Layer 4 of a small transformer language model trained on English Wikipedia (9 layers, counted from 0, width 96).
A neuron's activation on a vector x is quick GELU(weights . x + bias), where the dot is the dot product. Quick GELU of z is z times sigmoid(1.702 z).

Input weights of the MLP neurons that the questions are about. A number n stands for n times 0.0024.
n3 (bias -0.179): 159 -60 -17 30 -15 75 -1 -257 356 -133 77 -231 -42 -291 185 82 111 -34 -76 172 57 -61 94 -133 -40 -176 -39 37 -89 46 94 -141 121 14 223 14 22 63 -49 -54 103 97 -119 190 168 11 -111 32 -1 169 -163 -140 2 27 14 3 178 -74 106 9 -22 -77 -15 -285 -91 23 74 -94 -131 -71 -112 64 -105 -187 -55 186 4 14 -82 120 -112 116 138 -262 -14 16 153 151 75 -168 64 -111 -37 -28 -63 170
n5 (bias -0.305): 87 147 -120 99 -48 -35 178 35 -5 -22 -104 -48 -133 -249 54 26 77 -63 8 101 -15 61 -92 -39 269 -95 101 45 66 -118 -129 -12 98 -25 -133 -34 -14 25 -46 101 81 15 -142 -146 8 16 -6 84 -54 17 33 35 -77 -142 -183 -92 -121 -94 -63 -145 85 131 -92 -51 -174 231 84 143 70 96 -52 -130 70 52 -2 13 33 181 74 138 -285 21 -34 -69 -73 68 18 58 -42 131 -52 48 74 -70 -36 51
n28 (bias -0.104): 156 -90 -462 85 -110 -156 282 -206 13 -203 137 -204 353 186 151 249 78 -35 31 40 131 117 96 -59 -9 -8 -215 -109 290 -103 -456 -190 -182 -50 -69 165 -407 107 -172 18 184 -55 -47 48 280 169 6 -132 -20 337 -48 57 -120 291 -119 295 -353 100 120 -238 27 301 -133 -84 77 129 -4 -128 87 278 -171 111 -84 -353 34 79 -10 -35 -11 -4 -32 113 88 -92 80 77 485 96 -188 167 9 -112 61 -83 159 -20
n34 (bias -0.061): 71 -119 -208 98 -109 207 -57 138 59 138 105 171 84 3 299 14 -68 168 -210 -48 -11 161 3 26 -233 17 -72 67 -148 -76 6 -106 129 -138 15 73 146 213 -72 23 127 -236 48 -25 45 -116 -116 -34 37 6 -30 -192 83 -223 -6 -143 -54 44 89 203 84 244 -112 -6 -86 33 112 -32 -8 -105 -89 204 12 61 50 102 72 -87 -198 -13 121 -86 -76 -206 48 2 65 -39 -44 67 -223 -191 99 8 -23 -19
n45 (bias -0.280): 105 -446 -25 -130 28 -96 58 -164 -2 153 39 -151 -60 108 -155 84 42 81 182 83 -110 181 40 12 -155 149 146 -127 128 -62 1 33 202 -130 132 87 -16 -1 3 210 -9 59 144 -66 -86 -186 -210 92 161 -223 85 -74 -72 6 -39 -55 78 14 0 74 29 63 256 34 -8 -28 -146 -81 -42 -256 -40 71 303 -181 28 48 65 -48 306 -67 -141 49 -113 111 133 303 4 -68 -146 -200 -14 -231 49 -14 12 -308
n71 (bias -0.153): 79 59 -99 60 -184 77 223 -204 -25 -75 -30 43 66 50 -36 13 -20 142 22 247 -180 -204 -111 111 130 21 59 -163 -82 -188 -243 40 46 115 8 -56 132 -52 192 151 -73 58 100 20 73 -13 132 171 162 103 -47 -63 -36 -10 -23 5 -36 126 13 -9 -78 154 -133 -158 -34 44 -132 28 -48 189 50 -83 131 -31 -173 -120 -79 -50 -150 95 -60 69 125 -36 -34 -13 37 11 -53 -164 29 34 61 -170 -50 -10
n74 (bias -0.121): 58 -80 -44 -15 -76 -16 -10 -95 119 45 43 -60 -96 86 73 186 -87 -18 -193 125 127 -168 77 -43 -128 -39 55 -119 -124 158 69 -27 225 296 112 -111 -43 133 36 -14 70 49 161 -10 78 -151 -165 169 -65 87 -246 3 327 55 -16 -152 -19 -139 104 143 168 -16 -104 -32 -169 -17 32 -58 80 -96 -11 103 -265 190 -96 -2 -42 -175 -55 71 -71 41 152 -356 64 37 98 -10 142 179 43 -42 -36 -170 -99 157
n88 (bias -0.184): 98 -17 -59 128 -65 138 -5 -163 -109 29 -103 53 9 -26 -16 5 52 -130 176 139 -32 -45 -28 -94 -178 62 7 -21 -29 139 -110 -179 175 -130 -96 39 -45 -48 -124 283 -59 18 -61 4 43 231 72 -105 -75 46 155 80 -181 -101 71 127 -53 95 105 143 10 -152 149 47 66 84 -213 3 -131 -112 56 -82 1 -85 19 -37 -120 84 -186 129 128 -99 98 -25 -28 24 -58 -129 149 -88 -74 -2 13 -94 223 34
n112 (bias -0.084): 194 -129 -76 156 -146 -96 95 14 229 51 -35 8 -10 -87 33 -41 39 -89 172 -83 -16 -23 143 -69 -198 -290 -82 -206 -159 84 -3 78 68 26 -135 178 110 36 -82 70 195 131 76 -35 -81 -55 -66 52 270 -72 -119 77 -74 40 -144 -48 -44 -55 96 -9 138 87 98 -1 -17 21 76 -273 61 19 111 168 83 -22 -108 9 -4 27 97 -203 -75 66 7 42 103 -75 -158 -75 16 -96 164 74 -37 -56 -127 -115
n131 (bias -0.198): -44 -31 -37 8 223 129 -149 -192 -26 150 -31 -34 -234 -16 12 -71 -38 66 25 104 38 115 -159 -55 -139 -74 186 55 -171 72 -98 102 92 61 -124 40 212 -181 47 90 32 47 -164 79 106 57 -53 -34 -5 134 -40 12 -37 -52 33 -131 -7 59 -84 98 22 -51 81 -84 13 -108 -118 49 168 -60 -5 105 -36 29 18 177 46 109 -66 73 124 51 -32 -202 53 -98 182 -141 -26 -119 62 23 -111 48 87 43
n135 (bias -0.261): -40 33 74 -14 -7 -55 26 134 -69 -140 97 -21 -22 5 47 132 47 -164 105 36 -50 1 107 -84 -23 36 159 88 -115 -65 -51 13 36 -78 -59 105 71 -16 63 -29 295 -23 -5 -171 141 106 84 106 -138 -106 18 -188 -28 44 -58 10 28 -160 -74 10 -2 15 138 35 -96 -24 101 67 48 127 70 -133 -96 -43 -165 -56 -22 -16 -76 112 71 161 98 -116 -25 -18 74 130 -17 -99 -81 -129 -61 -56 225 63
n152 (bias -0.213): -70 -288 18 99 17 78 -58 -23 164 5 68 155 -37 159 0 -20 -11 -203 36 96 -85 -169 159 -18 -155 -142 -63 46 31 -145 -13 85 -366 -173 11 145 59 -16 -79 -32 39 181 63 48 298 30 244 -119 -256 -68 195 -49 223 -13 151 -93 166 133 -197 101 -132 119 -314 -52 139 41 7 456 -115 -58 -36 21 38 90 14 28 -88 -95 -39 -288 92 -63 -85 23 -30 -145 -126 9 -259 84 103 51 -66 -29 173 -277
n178 (bias -0.175): -76 -44 -298 -124 93 -66 -142 63 59 132 15 -8 -139 -81 -81 10 36 -98 286 -30 -18 126 -7 -54 -103 -40 -7 -35 83 14 244 -67 115 -160 -241 -94 -15 -97 -4 50 -107 -33 193 202 177 208 -4 -136 -218 -78 -155 -167 -129 107 103 0 -103 112 108 304 12 -31 87 -31 -241 -144 3 21 169 -36 -19 -68 -151 172 51 251 27 40 88 -153 29 64 39 -120 66 -92 25 -63 64 -148 30 -178 -5 1 231 5
n182 (bias -0.170): -32 -166 -130 72 111 -77 -1 12 170 -98 21 -8 -14 -89 36 124 22 -54 60 117 168 -16 -2 27 14 23 -90 21 -42 161 97 -7 -30 -57 -31 -43 -67 151 -33 -14 -71 -16 -70 96 12 43 -12 63 163 -71 68 -110 53 -87 -106 -165 -142 -57 -72 70 -19 38 38 123 28 65 -57 -101 54 -241 -22 -32 -56 76 -129 -157 95 3 1 52 143 11 155 -34 -146 62 132 -71 -92 26 -35 12 -16 -84 16 133
n184 (bias -0.331): 38 22 -41 -26 -45 167 83 152 63 -105 30 -182 -49 23 -8 -113 -164 -4 -194 -133 169 83 55 -27 334 -36 -38 3 -203 -14 -48 56 64 66 -20 90 -21 181 -80 32 -35 -9 -194 39 16 208 -120 138 -50 -43 -133 8 44 208 -73 -180 -97 -51 -26 -119 144 -160 -225 -76 -42 116 48 -46 -104 308 -84 -88 -299 87 -134 -74 246 -156 -23 158 159 -37 90 122 38 -35 236 80 -203 129 -44 52 154 -117 83 63
n234 (bias -0.312): -212 324 -186 -100 -55 173 195 -93 188 20 -48 9 -88 -138 91 -74 -22 91 -194 -50 -11 -72 -174 -298 11 216 -17 -238 -67 -120 -330 20 130 22 252 36 -76 -62 -194 -40 -1 -15 92 -51 152 40 -52 103 7 15 -353 -146 13 -72 130 -71 -31 -4 35 -78 187 -32 -78 -182 -187 20 49 -221 238 -23 213 -37 143 138 -105 199 80 160 173 16 42 -308 126 -63 -241 -22 332 234 -131 410 84 -156 63 59 176 -20
n238 (bias -0.242): -57 -18 68 198 3 56 -68 90 40 28 -84 -76 -15 -190 107 -169 -20 423 -144 -44 231 101 53 -4 161 58 -272 -129 -185 -11 -11 -167 83 54 -28 61 -89 -8 -74 -173 90 -34 45 143 48 -58 -1 -64 24 -129 -86 88 123 77 20 -93 -1 -29 -99 98 107 29 -191 162 -78 193 12 19 171 -38 80 -103 -58 125 116 36 -12 -22 -110 -12 -47 -218 151 185 -36 -88 -24 -256 136 -12 83 215 -27 77 -24 106
n252 (bias -0.112): 103 -74 273 283 -173 -112 62 -52 87 -19 -48 24 -22 -116 93 173 -161 -173 77 -145 196 35 -264 135 63 -44 -45 35 -83 26 -57 -127 -132 -212 -29 157 34 7 1 11 16 -24 190 57 -137 -133 -151 75 -56 -14 56 -170 127 79 -141 42 -61 39 74 62 -149 -52 55 -57 1 -26 -2 133 96 140 -251 105 -109 80 -126 -5 -140 15 -120 -97 180 46 103 -155 56 97 101 86 13 48 109 -103 171 16 52 -19
n258 (bias -0.320): -142 -21 -216 79 122 -15 6 244 -46 -76 81 85 -50 -58 295 -43 67 -117 -129 -68 157 -23 200 -77 -293 -102 13 -66 -64 -119 170 38 71 -66 50 46 -144 -111 -26 -127 57 -41 -45 54 15 -21 -132 218 -5 109 -236 97 34 62 241 19 61 -62 212 -152 -118 -176 -221 262 118 -72 -1 -342 -11 19 13 23 -32 66 -6 -61 94 -125 -25 -52 107 91 173 53 79 118 -56 218 92 -75 -125 -84 65 -55 205 142
n282 (bias -0.155): -84 123 26 -22 8 -125 7 -28 299 43 -49 -145 120 -52 -37 -46 126 -206 -5 -2 -66 -231 -11 -138 102 -99 74 41 68 35 174 61 74 18 160 -212 -103 28 -79 165 31 -109 -169 -212 -34 89 -105 -44 90 18 -124 190 -87 3 -87 38 128 -4 -23 107 96 -62 10 164 -135 -3 -43 -96 -125 236 -48 234 100 63 -27 119 111 -177 -108 -20 -155 59 148 -116 204 108 189 226 -231 4 -6 -56 155 -254 -46 220
n295 (bias -0.286): 95 -82 62 94 -62 99 129 -34 -105 35 2 32 -152 -74 -58 -119 16 -100 -47 -119 309 57 -16 156 -275 22 54 -188 -12 170 -78 -129 -108 -185 251 53 -120 175 -159 -137 22 -15 -96 -58 -66 -17 -117 208 -84 -25 -90 -20 251 131 -188 16 -246 -190 43 288 108 -9 82 -256 171 177 -58 -143 -29 55 -83 18 -181 68 -77 163 -192 18 25 298 -38 125 0 -2 48 48 -80 -49 27 141 41 -57 -54 131 -79 123
n302 (bias -0.294): 7 -184 -45 125 -125 -53 -20 -161 82 -20 -137 70 142 -30 -14 -163 -32 -89 -43 -46 -5 126 -67 -168 33 -102 19 -293 6 178 66 36 26 16 -95 -30 -190 -112 191 71 -27 54 -36 162 -154 13 -2 83 -6 90 -1 65 -6 -147 103 48 146 -6 159 34 38 64 -131 -55 175 -62 -76 31 -16 -27 -11 2 55 21 97 36 167 -115 83 93 21 -21 107 112 -246 100 -249 -5 0 -161 275 -47 38 -208 146 -169
n309 (bias -0.106): -107 -78 -20 139 13 -3 11 -33 -138 45 35 -3 11 0 50 -19 -164 -77 -83 243 -128 42 -70 -22 7 46 118 -31 2 -11 -168 -35 136 -7 -88 -104 -199 -66 8 -6 43 64 -55 12 -19 -1 -105 -51 -57 175 62 21 -45 -13 81 -60 -46 179 -73 -112 -100 -19 19 37 -22 9 -71 7 126 288 -140 0 -48 -6 99 7 -37 -51 192 -225 90 41 -151 1 -55 130 171 -122 -4 72 -66 99 -41 59 -67 46
n316 (bias -0.232): 63 -277 -100 -111 -32 -65 -150 -116 100 -90 142 -13 -5 -63 72 -85 17 116 61 -175 -89 47 -236 286 -159 114 42 -76 24 -92 -151 47 -10 -14 33 -15 -52 27 127 -110 15 262 112 118 111 29 16 -87 -10 -107 -147 66 107 -63 -116 33 29 -18 -61 -141 36 -170 -54 -16 -107 74 -151 13 -82 52 -166 55 118 16 221 -97 61 203 -23 114 77 175 88 28 -55 -47 70 8 -84 -30 8 -110 110 18 -36 -133
n340 (bias -0.154): -45 -6 60 96 74 -133 67 146 -58 72 -70 72 -16 -148 -19 26 19 -42 9 -79 76 39 96 -151 -43 -86 187 152 26 -17 134 -105 -22 3 -14 -92 -88 -51 -45 9 131 -112 45 -71 53 -18 -128 169 -2 -31 20 93 44 -77 69 -42 -68 -244 57 -80 -189 37 -27 -142 -51 -70 -25 42 26 13 -2 107 14 36 -51 53 -192 -34 -46 -70 -81 81 -148 26 175 158 115 40 111 -41 -67 -37 -66 81 77 106
n356 (bias -0.177): -21 -96 -134 -57 2 79 -26 -98 94 33 -5 -120 151 -173 25 -41 173 118 24 22 -16 -243 196 139 -100 -99 -128 59 -143 -129 75 -129 74 -20 -180 150 2 26 -25 -160 -74 196 71 -3 50 -8 69 -61 -8 103 -66 -142 32 44 -83 -8 220 -189 -109 66 122 23 106 -33 194 32 -244 82 -8 -247 22 83 -64 -15 97 -3 35 -54 50 177 79 18 3 -61 112 -141 22 247 -239 18 -113 -6 226 -168 153 74
n357 (bias -0.165): 25 -45 71 -215 -72 121 -197 -65 49 -51 10 -52 35 51 -97 141 -75 66 13 -95 -8 24 5 -107 84 -157 99 -37 64 93 81 60 -107 -203 -71 -39 -85 20 28 0 38 142 53 -241 135 -91 50 61 12 -1 0 7 43 -22 7 13 -43 -125 86 -142 220 -39 65 81 125 99 -112 -17 -60 133 -33 -69 104 107 -54 30 37 107 25 54 -65 -3 -160 66 60 -76 -151 83 185 157 -92 -22 106 -38 -43 -102
n362 (bias -0.213): 24 82 -116 -122 -33 -26 85 -181 111 146 -369 -35 208 -223 -12 -17 4 -133 -2 -107 113 -70 -4 -89 -109 2 155 -155 -16 12 -257 -259 160 -63 -42 20 71 77 200 44 -33 -177 -18 -110 -86 229 152 -42 69 -121 129 -32 121 -31 -24 -112 -98 229 59 -22 -83 112 -26 -67 -93 -85 -61 272 62 28 14 -83 238 -100 -5 -17 -125 44 -188 63 -22 -43 153 -133 -9 337 -112 -64 166 -134 138 -103 98 142 75 198

Each question shows a token from some text and the vector x that enters the MLP there. A number n stands for n times 0.0079.

"According": 91 77 191 -135 -39 -117 100 11 -33 -104 89 56 -110 56 42 166 301 175 -65 -163 163 -24 -19 126 161 316 42 25 44 42 68 55 -3 -39 -144 -131 66 -89 115 -154 -219 -14 -14 -8 -148 40 -62 -2 -110 72 -132 -93 4 -44 -102 -79 67 134 16 37 -190 41 147 -131 -152 85 142 -51 84 -12 76 -172 92 -41 -36 -82 277 -127 51 -72 -67 -101 50 -129 -154 -192 38 -99 76 6 -85 323 -115 95 -116 -4
Which neuron lights up most? n238

"ie": 85 27 325 -16 -4 -19 67 -271 -97 83 -35 178 -53 164 -6 100 258 -17 -36 -135 145 174 64 122 247 73 -125 36 3 66 217 93 -110 -37 136 -93 71 -35 12 -25 -101 -15 -216 38 -290 160 -55 10 20 453 -84 53 -142 -187 -53 -18 163 -9 52 -33 -20 -3 42 104 -130 24 -74 47 94 -192 20 -51 15 -130 -24 94 13 -45 33 -105 -83 -195 -64 -90 -219 -21 89 -64 30 8 -181 -63 -74 32 -101 -61
Which neuron lights up most? n302

" occasion": 177 156 177 -104 -46 -72 40 -105 -156 -5 57 10 -116 90 67 -44 247 110 35 -103 287 57 38 283 45 231 -100 156 50 49 32 20 3 72 17 -96 188 -102 131 -38 -197 -253 -113 -41 -104 127 39 -38 -58 178 -125 21 -58 -111 -104 -19 -45 -78 42 -65 -150 -23 70 -87 -57 48 -121 82 65 5 144 -152 -70 -242 1 -132 73 -11 46 -114 -54 -63 -147 -135 -58 -26 43 -136 117 68 -189 384 56 220 -172 -35
The three highest activations, in order: n238, n5, n131

" ": 56 104 19 -54 -114 -22 28 56 -143 59 212 93 -41 92 59 16 253 -32 63 -292 146 54 80 96 -48 162 -67 78 75 134 91 73 181 10 -10 -61 78 -143 87 -54 -187 -55 -67 95 -84 175 217 -151 -34 309 -125 26 -68 -121 -73 -178 45 -137 282 21 -122 -98 58 -235 -63 85 -45 30 37 10 47 -52 -25 -156 -38 -106 53 -26 0 -102 -57 -221 -123 -32 -84 -83 -33 6 -95 45 -99 174 66 180 -231 -45
Which neuron lights up most? n178

"-": 60 32 178 -82 -119 -143 37 -93 16 -77 85 49 31 158 92 140 276 -54 -95 -260 208 -82 153 65 37 279 -145 181 47 170 81 140 101 28 17 -36 1 -169 93 -7 -81 -26 -80 7 0 30 47 34 -2 415 -136 -31 32 -19 -75 -140 60 -21 119 -90 -98 -83 170 -104 -70 -13 66 19 41 67 37 -31 -26 -110 -61 -3 122 -31 -7 -82 -77 -110 -130 -249 -148 -99 -25 -145 -80 50 -217 280 -68 81 -171 -47
Which neuron lights up most? n74

"\n": 72 80 39 -82 -94 102 57 -15 -13 46 65 107 -125 202 135 133 206 92 31 -132 120 -68 207 8 66 207 -150 163 14 38 142 58 68 -39 -3 -69 28 -129 133 78 -172 -64 -109 33 -76 28 38 -50 86 266 -127 65 23 -37 -58 31 -15 -65 152 -94 -204 -190 111 -49 -160 62 -69 92 91 -33 6 -40 251 17 -123 -10 109 -15 46 -49 -133 -227 -179 -152 -180 -1 -103 -111 -42 50 -308 329 -78 -49 -207 -46
The three highest activations, in order: n5, n357, n71

"s": 97 155 132 -113 55 -8 -2 -36 -119 -95 150 -69 5 114 -127 125 188 -189 -62 63 52 21 62 68 60 274 -226 -23 70 54 57 -130 53 11 124 -31 179 -30 94 -138 -231 -34 -65 135 -215 36 90 -187 3 241 -84 -61 14 -173 -47 -14 -25 -14 63 285 181 -157 113 -89 -165 -79 -124 51 49 -140 133 -78 53 1 24 -77 105 -50 139 -204 44 -98 30 192 -20 -112 152 -26 -41 -45 -213 -24 -167 61 -170 50
Which neuron fires most, and how strongly? n178, at about 1.7

"2": 179 115 85 -132 -254 44 21 -127 -198 -18 145 128 -31 209 -7 72 332 161 39 -302 113 5 97 54 -70 190 4 84 -21 83 77 180 113 -101 -33 -111 84 -97 102 -191 9 -136 -17 17 -63 200 -9 -145 -66 217 -39 -105 -35 63 -84 66 84 50 -2 189 -135 -28 124 -107 5 -113 -4 78 144 -86 150 -150 -44 -246 -53 35 70 -115 75 -90 -100 -164 -18 -95 -95 -168 74 -40 -69 94 5 -27 156 43 -177 -21
Which neuron lights up most? n178

" year": 74 136 256 -132 -169 -138 49 -158 -140 -80 182 34 -103 -7 57 46 404 -4 140 -202 150 6 53 148 103 275 -60 111 30 -14 53 96 34 -39 -11 -109 151 -145 149 -26 -218 -24 -69 -4 -85 22 20 -38 10 272 -88 -29 28 -72 -74 -67 163 -119 17 46 -46 -1 78 -174 6 63 17 15 110 -30 91 61 107 -103 27 -40 78 -111 53 -127 -182 -196 -139 -130 -182 -182 -25 -29 4 101 -209 327 93 0 -23 -86
Which neuron fires most, and how strongly? n356, at about 1.8

"des": 6 -9 129 -94 52 -42 17 63 -206 108 -10 132 46 167 -182 106 -9 19 86 -83 27 18 -19 125 -53 241 -136 128 135 -134 -48 132 66 39 96 -77 50 1 -29 -135 -189 -232 0 13 -157 117 84 -115 -125 285 -81 100 -91 -52 22 72 115 205 -14 85 88 -144 45 -71 -82 -49 -58 -76 125 115 121 -172 43 -158 20 34 67 -40 116 -198 -41 -36 105 5 26 -3 -33 40 45 -10 -211 260 -326 167 -440 -108
Which neuron fires most, and how strongly? n309, at about 3.2

"4": 79 5 196 -69 -176 -221 -58 -83 -16 -172 217 -3 25 357 -70 -43 344 -85 -46 -198 137 4 107 64 -39 181 81 54 72 83 103 21 35 -45 59 -3 25 -94 159 -243 -197 61 66 1 -67 70 141 138 14 212 -46 -36 -144 -70 82 40 14 21 147 -46 13 49 5 182 51 -61 -85 21 9 -82 42 -220 170 -253 57 -42 111 -107 49 -68 4 -151 -87 -208 -197 178 -18 -6 -129 -19 -153 132 -11 14 -177 -148
Which neuron lights up most? n45

"ta": 18 17 260 -71 -112 -89 -44 -125 65 -26 159 189 52 250 -207 147 313 120 5 -126 -63 23 -97 -42 -18 217 -104 133 64 -128 47 213 -17 58 38 -86 22 -93 39 -107 -103 -25 -198 -11 -231 111 64 -122 -99 423 -18 19 -4 -77 -15 4 72 296 -25 91 71 -189 125 82 -4 -115 4 -48 136 29 30 -138 48 -167 -70 -90 76 -20 34 -106 55 93 -84 -10 -150 -69 15 -122 -38 57 -208 111 -212 79 -180 147
Which neuron fires most, and how strongly? n309, at about 2.6

" Da": 22 79 41 -38 -69 -223 -53 -98 92 40 174 36 78 220 -57 88 355 39 5 -308 69 -35 -133 65 -70 110 -84 99 -11 -4 -23 234 -56 -50 -108 -41 132 -120 129 -122 -106 35 -135 64 -192 122 42 -219 -33 359 -33 -41 -86 -14 -177 -6 113 40 129 -35 -62 15 71 133 -33 67 81 74 38 -67 282 -296 -3 -74 -158 -53 140 -55 111 -27 29 7 18 -107 -130 -139 30 48 -7 -24 -250 158 25 157 -254 68
Which neuron fires most, and how strongly? n356, at about 0.62

"e": 133 -21 154 -31 -17 -8 -84 -141 -136 11 -21 -46 79 303 11 -40 140 -121 -51 -306 22 84 -30 104 33 214 -142 162 -5 53 -19 312 141 187 -9 28 149 -139 165 -91 -92 0 -138 106 -130 54 9 -130 -55 462 -105 114 -122 -112 -23 -68 136 172 177 7 -104 -55 32 88 -40 -129 5 13 203 -29 131 -133 101 -61 56 -22 8 43 -95 -139 -29 -165 -82 -107 -29 -133 64 17 -34 -197 -182 148 -102 25 -142 -62
The two highest activations, in order: n131, n309

" being": 66 114 72 -46 -261 -93 42 -49 -142 46 19 207 51 154 -70 -7 218 63 77 -87 282 -100 25 90 123 183 -92 -9 -1 94 164 144 29 -72 -85 -59 179 -51 88 -3 -61 -245 -166 44 78 126 27 -11 -57 243 -4 -32 -57 0 -7 -63 79 21 -5 -156 -89 -15 78 -164 -75 -43 118 119 81 80 23 -243 -37 -277 -96 -88 75 -25 26 -161 58 -126 -67 -28 -34 -284 87 -21 -7 76 -183 138 162 148 -170 -4
The two highest activations, in order: n184, n71

"0": 139 86 49 -58 -218 49 35 -154 34 -43 10 193 28 111 38 27 52 -38 -38 -116 208 50 201 137 -48 206 -170 145 73 142 158 202 105 63 -119 -70 50 -152 81 -74 -242 -40 22 70 -39 73 25 -25 -18 295 -58 54 -31 -19 -81 94 -5 -92 80 92 -104 34 21 -68 43 -40 7 143 -119 -58 30 4 -47 -200 -47 -43 143 4 -143 -169 -96 -267 -145 -184 -180 -84 41 -47 -112 -23 -137 223 -79 191 -159 24
The three highest activations, in order: n34, n88, n3

" vi": 68 81 215 104 -74 -141 130 27 -68 -120 70 -92 97 106 12 32 176 -8 76 -202 207 -91 84 220 52 145 -149 -46 52 13 44 89 -73 36 -67 -82 94 -84 115 53 -93 -66 35 27 -153 86 172 -79 -61 255 -42 114 82 -239 -269 -66 -15 -162 206 -7 -127 28 144 -177 -80 50 -11 77 53 -6 94 -59 -58 -175 3 -32 55 -20 97 -191 -106 -51 -132 -62 58 -176 4 -192 -35 1 -169 223 0 192 -208 104
Which neuron lights up most? n112

" T": 109 -2 94 -224 -54 -91 -10 60 -10 63 153 -1 58 352 -43 76 395 13 32 -135 -9 -84 -139 74 -109 168 -44 172 130 102 29 157 2 -104 -62 -7 70 -82 120 -180 -129 -32 70 54 -273 63 70 -206 85 377 -57 17 -33 -107 -110 -187 32 -55 115 -114 -1 -33 49 90 -13 57 -1 68 50 106 129 -173 -25 -119 -73 -63 14 -35 105 -103 60 -66 -45 -136 -118 -248 -21 -31 -39 63 -82 389 -12 106 -267 -82
The two highest activations, in order: n357, n316

"ever": 88 133 76 -192 -60 75 -37 -64 -120 -45 47 63 -120 108 1 -36 289 -82 51 -284 249 -62 -39 93 48 100 -40 -114 86 115 177 61 -82 -95 -61 -77 175 -275 129 -71 -133 -139 -44 105 6 58 -39 -63 -38 300 -9 32 2 -83 48 43 145 -52 166 -7 -306 106 5 -19 48 77 -5 -13 126 18 181 -90 33 -56 62 -32 -110 1 -73 -130 -38 -272 12 -97 -69 -121 151 51 -81 98 -155 81 85 124 -90 -39
Which neuron fires most, and how strongly? n234, at about 1.1

"form": 47 -67 244 -59 38 84 -11 -97 -99 -53 170 137 -27 197 81 45 235 -79 -236 -99 118 -104 -20 163 8 137 -150 197 60 0 -16 -68 1 -82 -65 81 288 -160 75 -85 -90 -82 -39 57 13 97 -29 -89 -118 271 -158 43 49 -156 -54 105 192 -53 62 -18 -46 -154 115 151 27 -60 -152 24 -158 -169 223 -52 178 -92 112 -19 17 -45 61 -35 -25 -236 83 -201 -180 -29 84 131 -26 88 -214 152 -192 17 -253 64
The two highest activations, in order: n356, n88

"t": 131 -10 154 -102 -69 -67 -77 24 -173 -201 58 43 163 209 -3 110 359 -113 -55 -55 43 -28 -65 65 -86 184 -90 9 49 206 39 -16 79 24 -12 -6 80 266 -9 -68 -289 -156 -84 164 -189 39 86 -246 58 300 -64 45 -19 -185 -80 71 38 59 45 52 -152 -164 49 210 -34 4 -65 20 94 -257 196 -70 38 -69 -86 7 -78 -78 123 30 47 -133 35 7 -15 -48 75 11 37 49 -186 175 132 -62 -309 -113
The three highest activations, in order: n88, n182, n356

" Bre": 96 55 94 40 -1 -157 53 -36 -32 108 -42 148 117 425 -127 92 222 -39 156 -194 86 94 38 82 -74 58 -97 -19 29 14 69 128 67 32 -1 -17 134 -162 100 26 7 -77 20 102 -200 193 89 -166 -23 300 -157 87 -207 6 -281 -54 50 111 -87 -87 -23 40 19 -40 -144 -34 31 76 223 -155 97 -83 2 -117 8 -42 3 -33 11 -108 -52 -174 -2 -151 -252 -210 20 134 122 -27 -221 129 -28 39 -294 93
The two highest activations, in order: n112, n178

"Amateur": 160 -57 50 -75 -146 -142 43 28 -55 10 -10 248 9 249 58 -21 324 -3 -145 -190 65 -6 47 202 -18 151 -120 124 60 59 121 277 -27 186 -127 -242 222 -119 198 -43 -169 -39 -112 84 91 98 96 -60 -53 360 -62 20 -89 -129 -191 35 53 2 102 26 -115 -59 76 -45 -38 49 27 34 28 56 -15 14 57 -163 51 -6 -24 -6 4 39 -144 -89 -119 -249 -254 -135 -125 -57 -3 -21 -34 219 -118 162 -204 -32
Which neuron fires most, and how strongly? n71, at about 1.2

" Score": 44 7 201 -277 -181 -66 13 -81 -119 -16 1 285 5 417 -44 9 288 81 -40 -210 51 -137 -3 135 -112 196 53 246 131 4 52 95 -80 22 43 -13 190 -145 207 -61 -11 -42 -83 96 -120 145 226 -89 -67 247 -169 -35 -10 -150 -59 55 48 81 -98 -117 12 -104 60 -81 71 3 2 32 22 47 72 -8 -37 -267 167 -64 22 -77 -52 57 72 -33 62 -187 -209 -329 5 83 -78 3 -164 157 23 5 -210 14
The two highest activations, in order: n316, n71

"S": 164 -74 170 -221 -95 -85 -59 -59 -198 156 63 172 105 234 -95 37 221 -57 -32 -125 2 -4 89 51 -71 173 -7 250 32 -87 -48 165 10 102 94 -93 18 -116 9 -123 26 49 52 -47 -297 162 68 -151 -6 404 8 97 -14 132 -12 59 169 154 75 -115 52 -155 57 -96 -117 -75 37 38 203 28 163 -45 -107 -227 62 7 71 -136 -43 -31 -74 -54 -40 -75 -202 -184 19 -42 37 -30 -177 205 -42 26 -367 -115
Which neuron lights up most? n309

"ance": 37 49 152 -110 51 -8 -128 -146 -167 -75 26 107 35 197 27 -5 271 -74 30 -132 -16 101 -93 264 3 232 -96 176 152 49 28 108 76 -3 -98 53 141 -116 110 -120 -247 45 -98 139 -3 72 14 -129 11 396 -69 -67 -83 -155 -89 111 114 52 20 20 -40 -98 179 110 -23 -24 -26 4 122 -147 197 -232 140 -150 -86 -24 86 -106 16 -146 -8 -244 61 -178 -162 -73 123 48 -10 -33 -228 180 -82 94 -248 -84
Which neuron fires most, and how strongly? n131, at about 2

"de": 148 50 227 21 109 -157 193 63 -86 -13 -18 37 7 154 5 55 152 -52 90 -341 162 94 62 108 -110 143 -309 19 15 -57 145 188 -37 79 -83 14 155 -41 48 -101 -115 -186 -52 164 -69 46 -46 -43 72 237 -237 83 9 -14 80 25 128 -59 32 62 -4 -55 54 93 -159 -65 -73 -90 -15 -204 83 -108 160 -146 9 -40 44 48 -111 -141 -118 -24 90 -116 -24 99 18 49 -55 -97 -200 48 -214 35 -71 6
The two highest activations, in order: n258, n112

" concept": 152 48 234 -152 -134 -66 -2 -102 -51 -18 56 51 -160 215 -25 27 239 45 115 -137 342 15 -9 196 -38 213 8 153 60 22 17 119 -50 79 -39 -96 58 -168 87 -78 -190 -175 -20 12 28 142 -77 0 -12 217 -89 18 -169 -142 -122 -23 139 -69 33 -92 -166 -43 193 -106 -23 78 88 -95 4 -51 179 -128 108 -201 38 -152 -57 135 -1 -160 -44 -63 -45 -121 -63 -21 -17 -74 187 24 -187 110 21 92 -162 37
Which neuron lights up most? n88

"%": 164 -9 229 -151 -197 -116 5 -99 -118 17 76 60 -66 55 -53 114 148 63 98 -291 90 106 98 22 76 196 12 243 78 65 137 205 -110 96 50 -128 76 -30 88 -150 -218 -44 37 -20 -39 131 -58 -100 -46 261 -22 -74 36 -139 -41 163 53 -45 156 -29 -172 -95 132 -128 -140 -2 89 256 142 62 138 -104 -13 -215 -193 29 20 6 -62 -181 -5 -175 -10 -70 -95 -80 14 180 -50 -21 -269 122 -35 -60 -86 -82
Which neuron lights up most? n252